Layer 10 of a small transformer language model trained on English Wikipedia (21 layers, counted from 0, width 128).
A neuron's activation on a vector x is squared ReLU(weights . x), where the dot is the dot product.
The model reads these tokens: "duced" " him" " to" " Ex" "p" "ress" "ion" "ism" "," " " "es" "p" "ec" "ially"

The vector x that enters this layer's MLP at each token. A number n stands for (n - 128) times 0.041.
0 "duced": 107, 133, 130, 149, 117, 148, 140, 108, 148, 130, 159, 144, 140, 125, 117, 134, 98, 126, 112, 116, 150, 207, 101, 128, 64, 117, 118, 124, 174, 150, 126, 80, 178, 145, 184, 100, 134, 152, 82, 101, 134, 91, 152, 133, 135, 103, 81, 117, 118, 128, 126, 133, 137, 91, 82, 150, 99, 176, 83, 166, 143, 132, 101, 150, 114, 169, 136, 133, 177, 137, 147, 108, 147, 158, 84, 90, 90, 155, 143, 101, 118, 69, 115, 95, 120, 98, 192, 190, 143, 144, 97, 110, 65, 73, 77, 123, 128, 134, 165, 117, 103, 119, 174, 139, 155, 122, 111, 147, 140, 145, 95, 131, 116, 78, 174, 151, 108, 81, 124, 126, 188, 168, 118, 159, 141, 136, 184, 138
1 " him": 87, 120, 137, 123, 137, 158, 123, 114, 139, 80, 121, 142, 132, 115, 158, 127, 87, 126, 117, 106, 156, 117, 107, 128, 115, 129, 134, 130, 162, 158, 123, 99, 143, 145, 152, 86, 106, 134, 84, 139, 117, 110, 168, 124, 146, 68, 78, 131, 114, 127, 141, 132, 151, 73, 97, 158, 110, 174, 107, 129, 107, 150, 90, 144, 133, 169, 140, 149, 111, 131, 141, 129, 162, 144, 84, 77, 120, 164, 134, 83, 146, 81, 124, 78, 163, 116, 227, 179, 150, 160, 122, 107, 104, 58, 131, 124, 126, 134, 192, 103, 104, 168, 193, 106, 139, 140, 116, 162, 161, 138, 66, 129, 142, 88, 139, 164, 156, 20, 129, 124, 166, 187, 126, 130, 172, 135, 126, 129
2 " to": 107, 102, 128, 128, 159, 163, 127, 103, 103, 145, 129, 133, 142, 116, 158, 132, 54, 104, 120, 115, 138, 169, 67, 111, 125, 112, 120, 158, 142, 159, 102, 120, 146, 87, 179, 141, 93, 123, 65, 146, 161, 108, 153, 130, 140, 88, 123, 155, 60, 116, 127, 131, 162, 45, 89, 114, 124, 211, 91, 162, 98, 119, 105, 136, 131, 140, 143, 146, 147, 148, 153, 147, 156, 152, 81, 85, 119, 150, 152, 97, 201, 111, 123, 85, 142, 72, 152, 137, 115, 184, 148, 130, 117, 93, 142, 140, 129, 109, 184, 109, 112, 166, 167, 76, 177, 113, 100, 156, 184, 154, 92, 137, 121, 118, 143, 88, 144, 61, 94, 98, 176, 172, 131, 176, 133, 145, 129, 146
3 " Ex": 131, 110, 140, 66, 147, 117, 111, 89, 145, 146, 142, 134, 138, 147, 126, 103, 105, 89, 150, 131, 145, 171, 88, 130, 121, 117, 96, 125, 135, 167, 142, 99, 156, 127, 154, 111, 77, 159, 56, 101, 143, 142, 116, 103, 143, 90, 133, 132, 93, 147, 136, 110, 99, 27, 143, 137, 157, 174, 117, 149, 88, 123, 138, 166, 133, 102, 125, 164, 144, 133, 150, 92, 173, 167, 142, 80, 116, 124, 153, 130, 145, 108, 49, 137, 111, 135, 160, 172, 167, 177, 99, 146, 95, 55, 101, 130, 141, 172, 197, 118, 119, 169, 164, 127, 135, 119, 120, 157, 177, 137, 107, 129, 135, 112, 127, 141, 65, 132, 144, 102, 208, 177, 137, 133, 101, 129, 117, 86
4 "p": 134, 139, 130, 154, 116, 107, 146, 135, 134, 135, 105, 117, 98, 154, 142, 81, 85, 61, 148, 76, 137, 130, 84, 108, 109, 95, 148, 116, 161, 120, 120, 131, 176, 125, 79, 101, 168, 106, 113, 151, 128, 124, 109, 118, 128, 106, 119, 146, 138, 124, 120, 118, 121, 60, 127, 135, 134, 183, 134, 130, 95, 116, 121, 145, 81, 103, 108, 180, 209, 166, 93, 130, 162, 137, 90, 128, 119, 98, 150, 132, 147, 114, 84, 137, 173, 112, 169, 127, 120, 87, 132, 111, 142, 120, 123, 109, 141, 158, 169, 91, 177, 134, 101, 129, 147, 110, 87, 116, 138, 202, 133, 119, 118, 114, 196, 156, 148, 128, 187, 87, 180, 121, 190, 152, 90, 159, 187, 70
5 "ress": 90, 158, 141, 121, 148, 128, 131, 126, 145, 134, 136, 151, 104, 178, 132, 146, 102, 121, 146, 112, 164, 147, 78, 124, 161, 80, 120, 137, 165, 114, 128, 81, 128, 121, 137, 91, 143, 128, 76, 111, 109, 120, 114, 135, 133, 102, 180, 106, 81, 112, 170, 163, 103, 74, 61, 137, 116, 169, 130, 155, 82, 131, 130, 155, 142, 112, 119, 109, 155, 182, 148, 125, 137, 139, 93, 65, 157, 154, 120, 122, 145, 104, 84, 120, 100, 101, 135, 192, 95, 154, 160, 71, 88, 68, 85, 138, 149, 136, 205, 109, 87, 130, 144, 131, 134, 99, 140, 159, 163, 125, 119, 137, 141, 70, 144, 158, 157, 134, 97, 111, 175, 177, 150, 198, 115, 178, 146, 112
6 "ion": 136, 176, 136, 167, 147, 143, 138, 114, 147, 121, 136, 195, 135, 142, 141, 91, 112, 106, 161, 135, 144, 197, 90, 124, 74, 88, 117, 126, 153, 164, 83, 97, 148, 126, 130, 94, 151, 131, 87, 101, 114, 127, 121, 105, 142, 94, 157, 127, 112, 84, 154, 138, 87, 44, 48, 162, 102, 183, 128, 169, 95, 120, 138, 132, 137, 155, 137, 144, 167, 182, 163, 81, 125, 147, 131, 72, 133, 115, 149, 125, 142, 79, 112, 87, 111, 127, 161, 147, 102, 143, 130, 118, 46, 96, 132, 126, 146, 106, 166, 94, 131, 114, 111, 110, 129, 117, 124, 137, 128, 129, 98, 136, 173, 59, 188, 153, 155, 86, 132, 109, 182, 147, 151, 177, 125, 179, 144, 130
7 "ism": 131, 148, 104, 194, 155, 146, 154, 109, 152, 121, 141, 182, 109, 124, 128, 111, 69, 131, 152, 127, 121, 160, 118, 141, 65, 71, 116, 174, 166, 144, 123, 88, 125, 110, 131, 123, 152, 139, 50, 90, 121, 112, 178, 122, 140, 100, 141, 102, 88, 135, 117, 112, 111, 69, 90, 162, 109, 138, 129, 167, 117, 118, 117, 140, 124, 150, 148, 153, 136, 169, 157, 73, 163, 135, 93, 86, 151, 141, 139, 109, 120, 92, 89, 103, 132, 144, 169, 138, 115, 129, 100, 117, 91, 74, 125, 135, 141, 137, 196, 95, 135, 139, 146, 153, 121, 118, 99, 169, 156, 140, 87, 143, 144, 73, 138, 203, 159, 37, 137, 99, 177, 155, 111, 167, 150, 171, 138, 103
8 ",": 75, 136, 103, 167, 172, 104, 160, 116, 104, 135, 121, 178, 112, 134, 111, 92, 104, 104, 123, 105, 151, 140, 113, 139, 103, 125, 119, 159, 166, 136, 117, 148, 146, 93, 186, 102, 160, 135, 98, 117, 123, 104, 162, 111, 136, 75, 113, 119, 83, 86, 115, 133, 96, 85, 83, 111, 134, 237, 101, 165, 114, 124, 116, 128, 148, 154, 159, 154, 151, 133, 164, 131, 129, 165, 118, 121, 101, 132, 133, 95, 113, 109, 95, 69, 174, 109, 155, 141, 180, 155, 98, 137, 103, 56, 96, 148, 178, 128, 178, 120, 90, 125, 147, 90, 126, 95, 118, 160, 169, 183, 107, 119, 130, 74, 138, 150, 125, 100, 91, 92, 213, 172, 137, 182, 126, 151, 127, 135
9 " ": 96, 108, 127, 151, 131, 115, 136, 112, 130, 128, 148, 128, 91, 166, 125, 98, 79, 103, 85, 150, 130, 190, 113, 140, 117, 102, 95, 113, 133, 164, 118, 78, 164, 92, 182, 95, 147, 144, 8, 144, 110, 127, 129, 105, 161, 93, 105, 139, 90, 83, 136, 123, 121, 80, 100, 159, 129, 224, 83, 131, 103, 128, 126, 140, 138, 117, 139, 216, 162, 167, 160, 127, 134, 134, 106, 151, 131, 124, 125, 103, 75, 116, 104, 103, 168, 121, 175, 148, 175, 160, 140, 107, 109, 78, 138, 132, 140, 120, 206, 93, 107, 145, 176, 113, 122, 158, 59, 154, 149, 138, 122, 142, 142, 98, 167, 132, 107, 96, 134, 136, 191, 182, 135, 131, 117, 141, 145, 113
10 "es": 106, 147, 141, 121, 156, 169, 133, 98, 114, 111, 140, 136, 142, 132, 122, 121, 108, 111, 120, 83, 143, 186, 52, 133, 72, 143, 106, 165, 145, 140, 121, 122, 159, 84, 167, 110, 59, 102, 65, 153, 118, 118, 136, 153, 120, 80, 167, 110, 136, 122, 119, 127, 90, 61, 85, 196, 139, 157, 131, 127, 138, 119, 68, 137, 142, 113, 157, 132, 162, 160, 141, 112, 134, 120, 135, 104, 157, 176, 101, 139, 112, 123, 98, 84, 144, 136, 175, 156, 168, 131, 88, 128, 52, 104, 126, 103, 116, 152, 157, 107, 160, 147, 128, 95, 152, 138, 82, 126, 161, 173, 133, 126, 153, 129, 148, 157, 124, 95, 165, 53, 164, 196, 124, 203, 119, 126, 142, 105
11 "p": 147, 151, 134, 201, 153, 124, 134, 132, 125, 139, 109, 105, 77, 170, 141, 137, 98, 70, 110, 74, 109, 148, 93, 158, 121, 105, 155, 132, 163, 102, 95, 138, 171, 108, 97, 107, 148, 96, 64, 129, 141, 103, 136, 103, 168, 64, 117, 146, 126, 131, 105, 127, 134, 58, 91, 165, 133, 174, 137, 150, 103, 140, 104, 127, 143, 89, 102, 168, 210, 110, 92, 153, 157, 143, 99, 111, 133, 73, 149, 128, 119, 143, 96, 84, 133, 145, 177, 147, 144, 117, 123, 124, 91, 122, 127, 131, 120, 144, 149, 97, 172, 137, 133, 128, 196, 141, 69, 123, 152, 174, 109, 140, 154, 110, 166, 155, 130, 84, 166, 54, 171, 141, 181, 144, 120, 142, 152, 85
12 "ec": 95, 198, 134, 173, 164, 99, 102, 80, 116, 117, 112, 93, 123, 139, 115, 156, 77, 75, 107, 125, 108, 138, 68, 141, 135, 97, 105, 169, 152, 183, 94, 153, 118, 138, 135, 109, 125, 128, 119, 145, 132, 128, 124, 121, 171, 83, 149, 115, 122, 83, 130, 127, 97, 99, 41, 121, 116, 184, 129, 114, 129, 129, 101, 141, 135, 88, 140, 153, 139, 166, 139, 146, 113, 171, 132, 98, 198, 170, 156, 138, 110, 67, 106, 140, 75, 115, 135, 172, 136, 139, 183, 108, 97, 91, 107, 109, 110, 163, 172, 119, 145, 126, 176, 129, 125, 148, 111, 140, 160, 126, 96, 145, 130, 75, 176, 148, 151, 71, 159, 105, 180, 185, 151, 150, 94, 165, 96, 137
13 "ially": 101, 200, 76, 140, 123, 155, 109, 114, 123, 67, 89, 153, 122, 125, 108, 118, 99, 120, 110, 147, 141, 154, 83, 115, 99, 113, 113, 130, 146, 155, 131, 122, 124, 93, 133, 122, 153, 107, 98, 153, 127, 115, 158, 157, 172, 106, 125, 126, 126, 60, 176, 103, 118, 59, 117, 152, 156, 153, 132, 161, 112, 149, 149, 112, 150, 149, 144, 177, 157, 172, 144, 150, 133, 148, 115, 71, 116, 158, 160, 100, 130, 118, 119, 102, 145, 117, 155, 123, 123, 159, 116, 77, 61, 97, 88, 104, 128, 143, 134, 125, 105, 128, 149, 90, 143, 153, 70, 171, 144, 183, 77, 169, 135, 83, 139, 121, 145, 50, 107, 110, 189, 193, 135, 204, 122, 149, 152, 151

Each question shows the input weights of one neuron of the MLP. A number n stands for (n - 128) times 0.0081.

n188: 138, 103, 107, 98, 111, 137, 108, 152, 129, 129, 149, 90, 179, 134, 119, 128, 152, 165, 88, 113, 99, 128, 123, 166, 108, 142, 128, 103, 161, 137, 109, 134, 170, 151, 112, 119, 147, 125, 142, 124, 182, 111, 128, 94, 177, 156, 183, 153, 112, 121, 112, 127, 127, 114, 143, 111, 81, 140, 126, 109, 158, 108, 148, 137, 113, 164, 172, 127, 129, 103, 127, 161, 85, 132, 100, 140, 113, 166, 158, 141, 78, 103, 122, 100, 132, 138, 176, 132, 88, 79, 95, 115, 134, 158, 146, 137, 99, 111, 127, 116, 118, 123, 130, 157, 105, 142, 105, 144, 106, 148, 147, 137, 124, 141, 169, 146, 92, 129, 107, 70, 96, 114, 135, 137, 134, 124, 122, 108
On which three tokens does it fire most, strongest first? 0 "duced", 11 "p", 4 "p"

n281: 118, 127, 157, 120, 123, 153, 172, 126, 126, 120, 136, 97, 130, 108, 111, 130, 128, 119, 149, 97, 139, 167, 200, 152, 168, 168, 99, 123, 85, 161, 150, 138, 136, 112, 204, 117, 163, 98, 138, 154, 145, 125, 126, 127, 132, 84, 118, 122, 121, 123, 138, 135, 167, 163, 109, 141, 99, 146, 104, 148, 158, 92, 182, 172, 75, 91, 78, 134, 121, 130, 153, 131, 111, 131, 152, 131, 154, 117, 84, 79, 112, 106, 98, 117, 147, 91, 125, 145, 100, 140, 106, 138, 123, 155, 146, 130, 133, 104, 94, 114, 152, 192, 104, 149, 123, 147, 119, 119, 134, 112, 111, 125, 134, 160, 132, 110, 102, 129, 87, 116, 124, 128, 117, 107, 108, 90, 133, 165
It fires most on token 9 " "

n124: 131, 122, 154, 157, 148, 172, 99, 90, 108, 119, 127, 111, 154, 166, 97, 116, 131, 136, 76, 142, 105, 167, 163, 148, 139, 141, 117, 116, 162, 111, 145, 128, 118, 92, 129, 160, 152, 149, 89, 103, 112, 106, 145, 127, 102, 122, 113, 149, 149, 161, 143, 122, 140, 134, 126, 129, 124, 134, 154, 136, 110, 103, 129, 132, 135, 129, 103, 78, 123, 93, 100, 120, 144, 152, 145, 101, 132, 138, 45, 111, 122, 143, 133, 125, 141, 132, 91, 138, 115, 116, 132, 127, 175, 153, 105, 164, 105, 135, 162, 154, 120, 156, 106, 60, 111, 93, 121, 128, 138, 110, 126, 147, 92, 111, 95, 147, 132, 127, 158, 152, 115, 198, 136, 101, 167, 105, 123, 151
On which token does it fire most, and how strongly? 1 " him", at about 0.38

n45: 76, 147, 150, 76, 115, 166, 118, 149, 92, 125, 82, 122, 105, 155, 156, 115, 115, 154, 79, 142, 118, 134, 160, 143, 158, 91, 165, 122, 102, 130, 147, 125, 130, 129, 128, 129, 148, 154, 100, 144, 183, 97, 151, 127, 141, 81, 144, 134, 114, 136, 151, 84, 126, 122, 135, 156, 87, 155, 155, 141, 117, 172, 142, 149, 100, 164, 129, 89, 60, 100, 88, 113, 115, 135, 123, 91, 134, 155, 74, 131, 143, 126, 120, 131, 103, 146, 79, 163, 96, 116, 90, 147, 169, 170, 165, 83, 138, 141, 148, 100, 133, 111, 169, 142, 142, 122, 166, 159, 148, 149, 126, 92, 120, 113, 126, 122, 163, 148, 117, 95, 77, 173, 158, 104, 135, 119, 118, 160
On which three tokens does it fire most, strongest first? 1 " him", 5 "ress", 2 " to"

n499: 158, 114, 129, 144, 87, 129, 147, 160, 87, 152, 162, 129, 116, 123, 126, 162, 142, 145, 95, 131, 125, 163, 130, 136, 107, 110, 128, 137, 99, 139, 122, 178, 121, 175, 99, 170, 120, 114, 156, 83, 131, 95, 172, 171, 137, 128, 127, 119, 123, 128, 154, 140, 123, 93, 165, 107, 112, 79, 124, 117, 160, 116, 165, 95, 85, 165, 148, 152, 123, 166, 132, 121, 109, 110, 155, 122, 123, 54, 148, 119, 110, 163, 78, 131, 74, 127, 160, 126, 132, 133, 87, 91, 152, 132, 125, 126, 87, 129, 151, 178, 116, 174, 133, 130, 112, 134, 105, 117, 118, 112, 165, 149, 151, 133, 120, 101, 142, 96, 144, 139, 135, 102, 129, 147, 133, 165, 101, 82
On which token does it fire most, and how strongly? 7 "ism", at about 1.6

n236: 187, 157, 149, 119, 145, 115, 151, 83, 107, 110, 107, 76, 99, 144, 150, 88, 151, 145, 113, 159, 150, 111, 164, 89, 96, 120, 81, 99, 120, 129, 155, 123, 143, 110, 126, 150, 111, 134, 134, 172, 144, 78, 107, 96, 126, 154, 148, 135, 157, 134, 145, 128, 92, 143, 106, 112, 67, 147, 69, 154, 174, 148, 159, 154, 151, 162, 183, 164, 138, 92, 179, 140, 177, 137, 155, 121, 89, 120, 90, 89, 106, 148, 126, 140, 74, 131, 125, 119, 125, 146, 169, 132, 133, 106, 128, 109, 145, 112, 153, 144, 113, 98, 110, 123, 103, 146, 108, 110, 108, 114, 139, 125, 107, 146, 106, 147, 98, 150, 167, 170, 124, 124, 139, 119, 146, 86, 152, 101
It fires most on token 9 " "

n112: 115, 177, 108, 176, 106, 120, 124, 113, 146, 179, 132, 137, 177, 85, 139, 201, 133, 134, 141, 159, 107, 106, 150, 124, 127, 83, 111, 172, 125, 95, 148, 156, 99, 159, 107, 122, 90, 141, 140, 182, 162, 111, 133, 141, 151, 128, 131, 115, 134, 153, 103, 147, 108, 144, 136, 98, 100, 107, 165, 145, 124, 123, 111, 125, 157, 104, 65, 134, 129, 138, 141, 121, 158, 80, 135, 133, 150, 129, 144, 123, 160, 152, 103, 64, 136, 119, 115, 161, 139, 87, 76, 134, 155, 126, 129, 173, 138, 124, 96, 125, 137, 106, 135, 131, 139, 120, 88, 139, 117, 124, 124, 135, 74, 89, 167, 116, 114, 116, 152, 149, 130, 138, 120, 166, 109, 120, 118, 127
On which three tokens does it fire most, strongest first? 12 "ec", 7 "ism", 11 "p"

n463: 111, 52, 134, 124, 151, 118, 118, 150, 139, 78, 94, 114, 148, 117, 180, 158, 149, 115, 153, 130, 174, 155, 128, 120, 185, 105, 132, 101, 98, 87, 127, 121, 116, 143, 79, 90, 103, 119, 122, 114, 92, 101, 122, 100, 112, 98, 100, 114, 156, 112, 119, 137, 160, 181, 140, 145, 161, 109, 179, 154, 156, 118, 104, 130, 126, 134, 144, 161, 162, 121, 111, 126, 110, 135, 165, 130, 112, 143, 136, 124, 126, 140, 173, 99, 104, 117, 138, 84, 146, 137, 130, 83, 126, 110, 108, 122, 94, 104, 86, 173, 114, 117, 109, 86, 119, 119, 140, 109, 138, 118, 123, 112, 118, 172, 142, 216, 121, 116, 146, 148, 135, 134, 95, 123, 113, 147, 103, 139
It fires most on token 1 " him"

n143: 142, 109, 167, 109, 155, 179, 112, 166, 128, 96, 153, 126, 159, 107, 150, 151, 123, 156, 83, 138, 157, 138, 150, 143, 153, 123, 74, 110, 104, 98, 151, 135, 122, 160, 134, 147, 138, 101, 142, 112, 100, 127, 99, 130, 139, 129, 180, 120, 164, 165, 95, 126, 127, 145, 137, 97, 129, 142, 106, 154, 171, 91, 84, 130, 83, 133, 123, 111, 115, 153, 114, 118, 123, 174, 107, 99, 154, 85, 158, 134, 115, 97, 126, 125, 122, 144, 118, 127, 162, 141, 126, 139, 178, 79, 103, 121, 146, 200, 121, 114, 108, 135, 80, 129, 140, 106, 132, 113, 124, 102, 129, 121, 138, 109, 162, 159, 99, 129, 94, 156, 116, 108, 121, 141, 95, 145, 160, 148
On which token does it fire most, and how strongly? 0 "duced", at about 1.4

n365: 153, 143, 150, 148, 139, 112, 93, 79, 156, 101, 155, 100, 153, 70, 132, 148, 121, 150, 118, 170, 147, 130, 145, 173, 156, 142, 121, 132, 143, 140, 118, 127, 110, 138, 130, 115, 161, 148, 131, 109, 122, 120, 155, 86, 150, 123, 122, 160, 93, 153, 108, 98, 121, 98, 122, 127, 105, 160, 113, 108, 129, 144, 137, 119, 102, 129, 115, 120, 95, 114, 80, 160, 139, 116, 138, 148, 105, 149, 109, 138, 137, 144, 117, 134, 89, 100, 145, 138, 172, 98, 116, 145, 146, 174, 140, 125, 127, 82, 89, 119, 168, 122, 124, 111, 145, 90, 136, 161, 147, 125, 132, 160, 133, 132, 111, 112, 147, 133, 99, 135, 112, 119, 112, 137, 88, 150, 132, 94
It fires most on token 2 " to"

n60: 163, 95, 90, 122, 92, 95, 186, 114, 102, 174, 130, 126, 171, 150, 139, 98, 113, 189, 124, 151, 150, 146, 113, 133, 152, 132, 144, 133, 119, 102, 136, 108, 140, 103, 134, 111, 166, 125, 96, 148, 157, 101, 155, 95, 122, 127, 144, 133, 160, 155, 132, 145, 143, 176, 110, 138, 132, 148, 100, 113, 139, 141, 156, 130, 140, 73, 166, 117, 119, 89, 136, 120, 138, 132, 118, 106, 101, 111, 108, 118, 102, 87, 125, 126, 147, 123, 79, 121, 147, 117, 148, 109, 140, 104, 137, 81, 124, 75, 160, 147, 166, 167, 102, 182, 134, 119, 153, 112, 151, 140, 138, 139, 158, 143, 145, 119, 98, 98, 94, 113, 81, 175, 69, 111, 140, 138, 77, 149
On which token does it fire most, and how strongly? 9 " ", at about 3.5

n251: 105, 103, 149, 100, 96, 170, 148, 85, 109, 162, 113, 130, 103, 113, 149, 91, 150, 206, 102, 172, 167, 140, 130, 109, 143, 125, 98, 82, 167, 87, 88, 110, 123, 160, 166, 185, 176, 144, 153, 115, 133, 118, 126, 127, 139, 114, 126, 89, 149, 157, 147, 149, 110, 119, 126, 94, 155, 109, 143, 104, 155, 138, 109, 132, 109, 104, 130, 129, 130, 122, 117, 165, 82, 134, 136, 106, 131, 65, 170, 135, 161, 126, 152, 146, 103, 122, 118, 118, 128, 156, 102, 138, 137, 97, 104, 147, 134, 97, 134, 95, 141, 129, 143, 149, 118, 143, 125, 103, 99, 117, 130, 108, 124, 126, 205, 149, 147, 150, 74, 143, 95, 130, 130, 146, 125, 123, 155, 130
On which token does it fire most, and how strongly? 0 "duced", at about 0.82

n292: 139, 148, 114, 88, 143, 151, 103, 131, 157, 158, 133, 208, 102, 126, 113, 134, 132, 139, 137, 112, 170, 110, 138, 116, 136, 150, 144, 119, 144, 140, 138, 108, 150, 126, 129, 163, 136, 197, 117, 173, 119, 116, 160, 115, 117, 190, 128, 117, 127, 126, 138, 163, 84, 94, 126, 100, 96, 94, 146, 80, 94, 182, 104, 175, 141, 138, 136, 142, 156, 96, 144, 135, 117, 92, 123, 125, 114, 162, 113, 117, 115, 118, 123, 153, 89, 160, 73, 82, 99, 142, 139, 123, 147, 163, 150, 137, 164, 82, 111, 126, 99, 121, 113, 135, 90, 108, 70, 163, 144, 148, 130, 145, 113, 110, 94, 130, 141, 120, 139, 94, 104, 90, 158, 128, 134, 116, 131, 89
It fires most on token 5 "ress"

n104: 108, 140, 82, 99, 138, 143, 106, 153, 136, 84, 136, 126, 120, 163, 123, 105, 96, 154, 98, 128, 148, 136, 131, 145, 108, 99, 137, 131, 136, 150, 129, 94, 114, 104, 164, 145, 157, 161, 155, 96, 146, 122, 137, 89, 158, 186, 139, 116, 109, 155, 176, 121, 116, 129, 93, 117, 82, 116, 76, 108, 127, 120, 97, 113, 130, 124, 170, 162, 149, 146, 144, 112, 93, 123, 165, 107, 120, 141, 101, 100, 137, 107, 138, 103, 130, 166, 162, 135, 78, 149, 111, 174, 143, 179, 161, 142, 143, 96, 143, 144, 133, 143, 147, 127, 120, 131, 103, 85, 95, 124, 141, 121, 147, 112, 119, 202, 121, 180, 125, 128, 73, 112, 133, 112, 130, 130, 128, 111
On which three tokens does it fire most, strongest first? 6 "ion", 7 "ism", 9 " "

n447: 119, 146, 127, 143, 82, 108, 141, 121, 215, 153, 141, 159, 125, 128, 135, 151, 149, 55, 158, 85, 135, 95, 166, 128, 142, 101, 142, 129, 114, 100, 90, 101, 105, 110, 103, 158, 142, 170, 130, 110, 157, 141, 150, 118, 167, 134, 131, 103, 139, 108, 161, 113, 67, 134, 118, 136, 135, 150, 105, 82, 182, 125, 107, 137, 117, 168, 116, 120, 72, 171, 157, 105, 82, 91, 140, 144, 123, 108, 132, 125, 93, 76, 89, 102, 132, 132, 178, 115, 131, 119, 156, 169, 133, 120, 93, 130, 148, 127, 122, 140, 107, 174, 110, 128, 163, 138, 112, 115, 82, 88, 126, 143, 148, 176, 162, 116, 160, 107, 157, 184, 81, 130, 143, 164, 109, 106, 100, 111
It fires most on token 6 "ion"

n181: 108, 131, 92, 93, 118, 127, 138, 126, 72, 134, 134, 136, 134, 112, 105, 122, 125, 155, 133, 82, 99, 134, 149, 107, 128, 129, 135, 134, 129, 175, 140, 107, 94, 118, 128, 109, 155, 97, 115, 132, 78, 118, 161, 109, 139, 159, 150, 116, 122, 135, 143, 85, 124, 125, 131, 119, 131, 119, 148, 141, 124, 107, 144, 162, 106, 153, 150, 139, 132, 162, 160, 98, 127, 98, 109, 125, 157, 143, 124, 60, 135, 129, 108, 107, 139, 97, 130, 113, 136, 121, 112, 120, 136, 160, 169, 107, 142, 111, 156, 141, 148, 117, 150, 165, 129, 154, 126, 114, 79, 127, 178, 134, 166, 141, 81, 174, 101, 112, 172, 129, 83, 167, 126, 143, 113, 89, 120, 128
On which token does it fire most, and how strongly? 7 "ism", at about 15

n54: 117, 130, 138, 150, 93, 146, 139, 148, 159, 124, 92, 109, 147, 119, 143, 154, 158, 155, 114, 140, 105, 148, 166, 119, 147, 110, 139, 88, 144, 110, 95, 117, 86, 124, 98, 136, 66, 108, 121, 115, 123, 144, 162, 144, 142, 128, 124, 126, 125, 75, 146, 127, 157, 143, 190, 127, 191, 137, 109, 111, 121, 142, 101, 88, 136, 132, 119, 118, 135, 144, 86, 87, 139, 142, 111, 163, 96, 129, 106, 69, 129, 136, 119, 116, 127, 91, 141, 166, 132, 100, 139, 199, 141, 188, 116, 93, 149, 146, 121, 167, 125, 151, 121, 148, 156, 101, 82, 119, 108, 106, 140, 116, 110, 120, 143, 121, 145, 131, 143, 103, 128, 171, 123, 138, 121, 136, 148, 130
It fires most on token 11 "p"

n277: 112, 125, 111, 151, 125, 102, 131, 73, 165, 138, 118, 116, 129, 141, 127, 104, 101, 143, 146, 122, 169, 125, 106, 127, 154, 133, 122, 138, 136, 104, 72, 126, 104, 136, 115, 140, 177, 161, 142, 162, 65, 132, 146, 161, 79, 153, 125, 130, 97, 106, 131, 111, 106, 139, 134, 101, 109, 110, 129, 142, 105, 106, 121, 120, 150, 110, 142, 157, 98, 141, 125, 131, 97, 135, 188, 129, 158, 100, 100, 120, 182, 156, 146, 128, 144, 161, 132, 149, 122, 122, 129, 139, 162, 116, 153, 99, 164, 92, 125, 112, 124, 161, 129, 137, 113, 100, 159, 120, 135, 143, 134, 111, 138, 101, 126, 127, 169, 159, 121, 116, 125, 76, 125, 153, 115, 114, 113, 113
On which three tokens does it fire most, strongest first? 5 "ress", 8 ",", 4 "p"

n302: 138, 107, 103, 106, 145, 106, 125, 162, 116, 116, 132, 83, 158, 158, 158, 147, 127, 133, 90, 124, 168, 103, 133, 172, 112, 141, 87, 90, 112, 140, 79, 100, 133, 117, 133, 163, 100, 137, 148, 91, 154, 197, 115, 114, 124, 155, 122, 118, 162, 103, 134, 144, 121, 149, 85, 122, 122, 164, 121, 151, 124, 141, 131, 138, 124, 118, 86, 133, 155, 127, 153, 126, 149, 117, 139, 94, 111, 142, 88, 109, 60, 97, 186, 152, 116, 135, 91, 113, 124, 158, 83, 123, 112, 133, 154, 120, 122, 171, 173, 155, 139, 136, 87, 98, 130, 132, 108, 112, 129, 141, 120, 141, 122, 135, 97, 152, 132, 138, 140, 142, 102, 163, 107, 105, 138, 151, 116, 164
It fires most on token 9 " "

n431: 129, 129, 75, 126, 153, 159, 127, 179, 151, 112, 107, 127, 124, 146, 159, 118, 110, 196, 110, 172, 124, 129, 128, 144, 156, 124, 108, 167, 114, 118, 114, 132, 115, 128, 109, 123, 102, 179, 127, 138, 141, 72, 140, 124, 127, 138, 124, 154, 130, 114, 116, 103, 127, 110, 144, 174, 101, 116, 119, 152, 84, 159, 142, 131, 107, 132, 113, 116, 162, 136, 102, 126, 145, 107, 157, 89, 97, 142, 132, 130, 127, 141, 164, 168, 113, 87, 129, 82, 164, 108, 135, 109, 123, 144, 147, 161, 108, 101, 173, 137, 129, 91, 115, 144, 143, 135, 115, 136, 144, 102, 141, 126, 107, 131, 100, 125, 133, 115, 173, 153, 98, 133, 173, 118, 154, 103, 107, 112
It fires most on token 13 "ially"

n189: 115, 113, 130, 103, 93, 166, 111, 138, 131, 136, 115, 127, 140, 142, 120, 156, 127, 124, 158, 112, 150, 97, 131, 123, 146, 113, 132, 130, 114, 124, 98, 127, 105, 168, 128, 100, 143, 111, 164, 90, 127, 95, 123, 103, 95, 126, 117, 137, 157, 149, 155, 148, 133, 113, 131, 125, 118, 87, 79, 147, 117, 152, 203, 133, 117, 136, 76, 99, 101, 93, 102, 136, 149, 74, 111, 101, 129, 154, 143, 113, 129, 117, 145, 116, 120, 128, 103, 71, 148, 155, 143, 165, 157, 105, 127, 131, 138, 123, 135, 100, 158, 120, 155, 147, 124, 189, 137, 142, 168, 118, 140, 111, 175, 123, 147, 153, 144, 94, 131, 164, 161, 145, 111, 111, 147, 137, 118, 129
On which token does it fire most, and how strongly? 1 " him", at about 12

n303: 153, 114, 115, 104, 141, 127, 151, 102, 153, 104, 107, 104, 134, 134, 132, 130, 147, 129, 156, 161, 114, 122, 98, 150, 127, 140, 113, 111, 136, 128, 111, 127, 100, 127, 144, 84, 99, 142, 142, 120, 126, 84, 126, 134, 117, 108, 105, 156, 117, 135, 162, 129, 144, 133, 154, 98, 94, 127, 116, 120, 114, 131, 134, 123, 145, 122, 130, 143, 97, 107, 124, 182, 134, 160, 128, 125, 131, 124, 104, 175, 126, 139, 135, 142, 147, 119, 72, 154, 132, 182, 150, 111, 129, 148, 162, 101, 116, 134, 149, 140, 145, 181, 134, 124, 131, 137, 98, 108, 84, 127, 130, 102, 112, 155, 116, 144, 128, 119, 137, 147, 129, 139, 127, 121, 120, 100, 104, 177
On which token does it fire most, and how strongly? 2 " to", at about 0.36